Layer 3 of a small transformer language model trained on English Wikipedia (8 layers, counted from 0, width 128).
A neuron adds its activation times its output weights to the MLP's output. To switch it off is to set its activation to zero at one token and run the rest of the model.

Output weights of the MLP neurons that the questions are about. A number n stands for n times 0.0064.
n26: 6 3 8 2 15 16 -16 -16 -9 -23 17 14 -10 21 -3 1 4 -1 -8 12 -8 -13 -7 9 -11 -1 4 9 -35 9 23 -4 -13 0 2 2 -1 -1 19 -7 19 12 14 5 0 -23 -9 15 3 4 6 -11 -9 -21 -67 5 -32 -4 3 -11 -15 -3 22 7 -10 -21 4 -15 9 -17 -7 -13 2 -2 13 -11 7 -20 0 27 -25 6 -8 -3 -5 -6 0 10 -8 -2 -4 -13 25 7 -2 -6 -23 -8 3 0 17 -4 6 6 9 -11 -8 -4 18 -18 -10 7 18 2 -6 -13 -9 8 14 68 -21 -10 3 6 33 -14 -2 1
n70: 6 10 -8 25 18 12 8 -31 -7 -2 7 -3 -3 -17 3 -5 -15 -9 3 -10 -23 -1 -3 -16 31 -4 8 1 -3 -2 14 17 32 19 -18 -1 14 -5 0 3 12 7 -16 -35 7 -10 -21 10 13 -3 2 -1 17 34 -36 -15 39 4 -5 -14 -7 -24 12 28 -8 3 10 3 5 6 0 -13 33 13 14 15 11 -13 0 15 1 -12 19 3 15 -1 6 -22 7 1 -4 -7 -12 -10 18 1 -14 0 -8 -29 6 15 -20 6 -7 -20 -10 8 10 -7 19 -25 13 13 -9 -12 -7 -1 29 20 -30 3 -26 -1 -5 -7 11 -27
n101: -7 4 -6 -22 -6 -19 -2 9 3 -5 -1 -7 -14 -7 10 -5 8 2 -8 -31 0 6 0 3 26 20 -1 7 -8 9 -13 23 -3 13 16 1 9 -5 -3 37 8 -18 6 8 17 20 -3 -12 -19 -19 -18 -7 -36 12 15 4 17 15 9 5 -8 -1 19 8 2 -6 4 -11 3 -8 9 -12 -7 10 -4 -4 18 45 3 18 -50 21 -8 -11 -19 42 -35 -9 12 -18 26 -16 15 22 12 9 17 -12 3 4 2 -16 -5 37 -13 30 -15 7 -17 -39 8 -13 2 11 -8 23 -9 -9 -13 -1 -23 3 6 -4 -8 -13 -16 -8
n120: -18 12 -15 5 -13 -5 -8 -1 11 -25 13 12 9 -8 10 7 -3 2 9 17 -1 14 11 -26 7 1 -16 -8 -3 6 6 -14 9 4 5 -18 -13 -10 3 -3 -21 -17 -2 25 -6 -6 6 27 1 -6 -6 -2 6 -4 95 -2 -8 11 -4 -1 9 -26 -9 18 -22 -9 6 -18 -9 15 3 -14 -2 -11 16 5 9 -16 18 -3 -1 5 -2 0 4 0 -20 12 -2 9 27 -24 -7 -13 22 -20 -16 -15 4 -13 -3 -4 8 -5 11 -20 1 8 -16 -13 2 0 13 1 -8 4 -7 6 29 -4 55 17 -6 9 -14 15 1 9
n158: -5 23 8 -6 -26 7 -7 28 -22 -34 10 7 4 7 -17 25 -16 2 -4 13 11 9 -26 17 -16 -10 18 -30 25 14 13 -2 12 -32 -30 9 7 9 0 -4 -6 -14 -13 8 -21 -13 -9 25 -3 -20 20 13 -8 -17 -10 11 -6 -17 2 22 -6 22 7 -2 2 31 -17 9 9 -2 12 -6 -3 9 27 -15 -18 -23 -27 -17 -9 0 -3 3 -17 -7 3 -5 5 -22 0 -3 -9 2 -4 10 3 5 1 36 11 -30 -21 21 -2 6 -3 10 -2 -9 6 10 -19 -1 14 7 4 17 -4 -4 -10 -3 23 18 -2 32 29 9
n173: -16 12 15 -1 8 -13 18 17 16 32 -14 -7 18 13 -19 -5 -11 16 -23 -21 0 8 9 -10 -22 -23 -3 5 11 10 6 0 28 0 17 -10 20 -12 -2 -4 11 -1 14 16 -19 -8 3 -17 -19 3 11 -17 10 2 -43 2 -12 -22 19 4 5 17 8 30 -17 14 -9 1 -23 4 20 -11 25 -16 -17 -17 -22 -23 -13 3 -15 -2 -19 9 -6 -8 -14 3 37 -20 6 0 -12 11 6 4 0 16 -17 -5 15 -19 9 8 2 18 -16 -8 -2 -13 -3 -15 23 26 8 10 9 -14 8 -1 14 -5 -12 -3 8 10 5 -3
n187: 13 -10 -9 39 21 -20 -17 -1 13 14 7 -4 19 -24 33 12 4 1 10 -12 17 -15 20 -9 -7 -3 -26 -3 8 19 -1 3 20 17 -13 7 -20 -4 15 -9 -12 -12 -8 22 10 -2 -6 27 -18 -11 4 30 -13 0 24 -4 -10 13 25 5 -7 -2 -3 -27 12 15 8 -17 -20 11 15 24 -8 1 -6 -21 7 -15 -15 3 4 -8 33 5 -11 21 -10 8 -21 -1 7 15 15 -6 -13 -1 14 -7 1 29 -22 -11 -4 -17 -27 9 10 3 -10 -30 11 2 1 13 2 11 -12 -14 5 -23 20 -7 -5 -1 22 14 5 31
n216: -1 22 -18 14 -19 13 7 -6 -14 10 -13 -15 8 -21 22 0 -41 -4 9 -7 1 -10 -14 4 -1 11 -36 24 21 3 -11 -3 23 -18 -18 -40 -6 -10 -3 -24 -23 10 -20 10 -16 3 -14 -8 1 -19 -19 -1 21 -14 46 -21 3 -2 4 5 -13 -4 3 -12 -6 19 -32 11 5 -10 1 -13 -8 -11 -3 12 -35 18 13 21 3 3 9 10 2 5 15 -24 18 9 -16 3 -13 10 -6 0 -4 4 -13 28 -15 18 31 -21 -6 4 -19 -18 2 2 15 17 -2 -1 6 12 -9 -22 0 -21 20 22 -8 -2 -14 15 -6 8
n258: -4 16 7 -11 -26 -5 -1 -7 -11 10 9 -34 -3 -6 4 1 -15 10 -12 -14 15 -16 5 22 -5 3 -4 -2 17 6 2 0 4 13 16 21 -5 -2 0 0 -25 4 -20 7 -5 -15 7 -40 -34 -2 7 -25 20 10 -30 9 -8 -25 10 22 -8 7 -14 -26 10 6 9 1 6 1 -7 2 -1 -3 -19 -22 7 19 27 4 -27 -18 1 -8 -9 3 -1 4 9 -8 -16 -11 13 -20 6 16 46 -3 13 8 -6 4 17 -3 -18 -12 29 -19 -4 -14 14 4 -29 10 -8 -3 -11 24 6 -26 -6 20 16 -22 -9 4 -6 9
n271: 7 16 13 -8 -13 21 4 7 13 15 6 9 -2 -5 -7 45 -3 -5 19 -16 -12 21 -11 -5 21 -9 1 10 -4 -13 -18 2 -14 6 -4 11 2 15 -16 -6 -1 1 -24 2 -5 -3 -16 -13 3 19 -6 18 2 0 -30 -2 -4 28 54 13 1 -3 11 30 6 -21 -6 18 -23 9 7 -10 -14 -36 -49 -6 -5 3 -18 31 -12 3 24 -20 18 -2 3 21 18 2 8 1 25 3 -5 -8 15 3 10 -9 -14 21 -19 10 12 35 -6 -4 6 7 8 -2 4 -3 -3 -10 17 -20 -9 30 24 -6 -17 -10 -6 -12 -2 3
n285: 3 -15 -13 7 -6 -3 8 -29 11 8 -2 10 -14 -20 -34 -3 0 3 -6 3 17 11 -1 -21 2 -17 23 -24 -3 9 -2 3 13 8 26 13 -13 29 8 -11 5 14 -6 -15 13 27 21 -17 16 9 -9 -10 -7 27 -68 -17 0 -8 -2 3 -2 -2 -17 -4 -15 -7 -3 -21 -7 13 -6 0 -10 -9 15 -21 12 17 -7 -20 -18 21 23 -16 -23 -15 -9 -33 -19 24 -18 12 -9 3 -10 -20 -2 0 8 14 10 -30 -29 -18 6 -8 4 -8 -2 8 4 5 16 -10 7 0 -15 -28 18 38 -8 2 13 -2 7 1 -1 -12

Each question names a token from some text and the token that comes next. It shows the activations a of the neurons there, in the order above. A number n stands for n times 0.036.

Then comes g, the gradient of the next token's log-probability with respect to the MLP's output, scaled to length 1. A neuron's effect is roughly proportional to its activation times (output weights . g). A number n stands for n times 0.0038.

" same", then " month"
a: -56 -24 1 0 5 6 3 4 14 1 59
g: 32 -18 12 0 -6 18 -28 25 6 -14 -21 19 -2 28 -15 -5 -34 -15 0 27 31 -24 34 -6 6 8 -18 -11 35 -37 19 36 25 8 6 -16 57 -3 -29 -1 -7 -34 -4 -32 -3 -39 46 13 -25 -40 -37 -20 -47 12 2 8 14 37 18 3 21 35 -39 -11 11 14 -24 -17 -31 -3 -23 36 -14 -39 -48 4 5 -3 -6 -13 7 -28 0 -12 -36 2 0 -18 33 -26 -33 -2 -37 -29 -30 14 11 7 -12 -2 53 -18 -37 7 -10 9 -9 0 -30 12 3 -31 -10 -23 -23 -30 1 -30 31 12 1 18 -6 -46 26 3 -13 -7
Which two neurons, each switched off alone, lower its probability most, in order? n26, n285

" the", then " national"
a: -30 7 -1 13 4 0 -15 -2 9 -2 -12
g: 6 0 -11 10 -49 0 -22 12 5 -7 17 -16 -12 -4 -5 19 -24 -36 -13 39 3 -44 -8 -11 3 -4 -33 14 50 1 4 -29 -26 20 -22 18 6 -38 39 -24 -26 -8 6 -23 1 22 -18 -47 -19 22 35 13 -11 2 9 -40 3 -20 23 -47 -13 43 10 -9 -10 38 40 -19 -12 10 27 -1 -5 13 -24 5 16 2 19 -40 31 -12 1 9 10 2 7 -3 -35 -3 13 -47 18 -8 -31 -13 21 17 60 1 -17 0 3 32 -41 13 -21 -35 -36 0 -2 8 2 -30 26 -50 -1 34 -22 1 15 19 16 -13 -1 -50 35 5
Which neuron, switched off, lowers the next token's probability most? n26

" and", then " he"
a: -9 8 6 22 0 -3 0 0 0 2 2
g: -5 1 -11 9 -8 -10 18 31 -14 14 26 -12 -13 -7 -9 -18 26 -33 29 15 5 23 2 22 -1 -12 7 3 12 5 -5 11 1 14 -11 -44 12 -1 -24 -5 -43 13 -34 69 -27 -3 -14 -6 10 -31 -75 -16 27 -18 -19 23 -37 -9 -37 35 18 27 20 -42 7 16 -5 9 -21 -23 -12 -2 38 25 -43 17 -14 -17 -21 -46 -25 -21 30 13 22 16 -34 -19 17 9 -5 9 -26 -23 19 16 -38 -40 -25 -34 1 -15 -6 26 46 -7 -25 25 -9 -3 -6 3 35 9 26 13 -7 -12 54 15 25 -23 8 -6 15 -14 -8 38
Which neuron, switched off, lowers the next token's probability most? n120

"V", then "ar"
a: -1 0 -1 -5 13 3 -13 5 -25 -11 4
g: -10 16 -21 7 12 -30 -25 -3 15 8 21 20 -1 9 16 4 -42 -40 21 2 -35 13 -4 -18 -42 5 41 12 -10 15 -13 -8 -47 10 -8 -15 10 7 -2 27 6 19 -33 -13 -51 -9 -26 6 17 -23 1 -6 23 -49 -8 16 5 -10 10 7 -58 2 -49 25 -3 -2 3 70 -6 -22 -34 -8 -2 3 -40 25 10 38 3 58 0 -8 -24 -10 -12 32 -25 -2 13 -40 -12 8 -16 -34 20 -5 15 -8 -8 -21 -13 12 28 -20 -31 -3 -58 0 36 -6 47 8 4 37 14 -33 -18 12 -8 14 -1 -24 8 24 -30 9 2 3
Which neuron, switched off, lowers the next token's probability most? n187

" married", then " local"
a: -17 5 20 4 -2 -2 -2 0 0 0 -1
g: 5 7 -20 -5 -26 36 -8 7 10 -37 -7 8 -44 -7 25 7 -30 23 19 22 -26 -41 -41 24 4 2 -56 13 15 -13 -45 -22 31 -3 12 4 15 -13 -13 -2 -13 -14 6 -17 -14 22 -30 -18 -16 -5 -13 29 4 -20 6 27 15 31 -27 -19 -7 27 -6 11 0 10 19 -9 24 -2 7 74 -51 -21 -16 21 -4 -7 36 4 0 -25 -25 -45 0 -11 -9 -13 16 25 -30 12 -6 -46 -22 -34 50 -14 -10 22 19 -5 2 -13 -55 8 -9 31 -5 18 -10 -8 -3 -7 25 -65 17 8 41 -13 34 6 -20 7 -10 16 -10 18
Which neuron, switched off, lowers the next token's probability most? n26

" position", then " of"
a: -3 -43 -6 0 -5 0 6 -12 0 -2 0
g: 10 -10 8 -29 -2 -55 6 -38 21 -5 -14 7 3 -14 0 40 11 -58 0 -37 -15 -9 -15 -53 12 -6 -23 -15 11 25 -14 -16 2 -35 35 -26 21 -49 -7 20 10 15 -53 2 27 -10 5 -22 -10 2 -3 -21 33 18 -23 -29 22 12 -41 -47 5 3 -12 -2 2 31 -8 -13 -17 -4 -48 19 -13 18 -4 26 -5 4 14 0 41 2 31 -19 24 25 10 14 -39 4 24 65 -1 3 -26 -8 -24 50 1 -12 7 15 -6 -18 -18 5 -5 -20 16 3 -6 -16 66 -11 -6 23 -6 -21 1 24 -31 -31 -7 -2 -12 -37 -7 -1
Which neuron, switched off, raises the next token's probability most? n70

" he", then "ir"
a: -1 -7 29 -6 -9 0 -3 -4 0 59 7
g: 19 19 13 -12 -31 -9 15 -60 14 -28 5 25 47 -18 -22 26 9 12 -7 22 35 -7 -27 0 12 32 -33 3 49 15 -3 14 31 -33 62 -18 -24 25 8 5 16 -23 15 -2 -8 13 -11 14 -26 3 10 31 -15 -5 -14 -22 -5 11 5 23 4 31 3 -9 16 8 -4 -25 -29 18 -2 -17 -7 47 10 14 17 16 -12 -14 -48 11 31 9 -4 1 -12 -41 42 3 63 -14 -1 -5 20 2 -13 -18 26 5 -18 24 -4 -13 25 42 -15 14 9 -43 27 10 20 -2 -72 2 6 -8 -30 -27 14 -21 -6 -45 28 -10 8 -17
Which neuron, switched off, lowers the next token's probability most? n101

" her", then " first"
a: 2 3 -65 4 5 0 13 -2 34 24 -1
g: 4 -4 -10 6 2 17 11 17 -4 13 16 75 56 -27 -10 -3 -23 -19 9 6 1 -13 -31 -7 -29 15 9 -27 15 -14 18 1 2 12 0 33 39 7 29 -18 -6 1 -9 14 8 -19 -21 39 38 -27 47 8 -40 -30 -3 11 -9 67 35 57 -7 5 21 45 -18 -16 -12 16 -20 -14 16 21 4 -7 40 -13 13 -4 3 -7 -4 8 -36 10 -35 5 13 -7 4 -17 20 4 -10 -10 -9 39 -3 -40 7 -7 34 30 -31 -32 26 -28 -18 -17 59 -13 -5 12 -14 9 21 -36 -8 -23 -42 -29 -17 -8 -9 14 -11 5 -28 -3
Which neuron, switched off, lowers the next token's probability most? n101

" the", then " wid"
a: -33 7 2 5 8 0 -2 4 8 0 -13
g: -44 -4 -59 -16 -29 -29 -29 -7 0 5 12 0 -40 15 17 4 11 44 10 27 2 32 7 24 -11 -11 4 -12 13 2 -28 -3 -12 -20 28 -2 -9 16 10 -5 31 15 -19 -50 -9 -17 -34 -10 19 -10 -34 52 -9 13 2 24 4 -21 -17 26 14 -22 32 -32 -10 -16 26 -1 0 -23 57 19 4 46 -31 -2 -27 -21 13 -47 10 32 17 -37 2 -17 9 -48 -2 28 -17 19 -20 -38 0 -29 -11 -39 -20 49 15 -26 -20 -12 -9 -2 -12 -6 48 16 -15 28 -12 18 20 16 6 7 34 4 15 10 -22 -27 0 17 -22 -1
Which neuron, switched off, lowers the next token's probability most? n26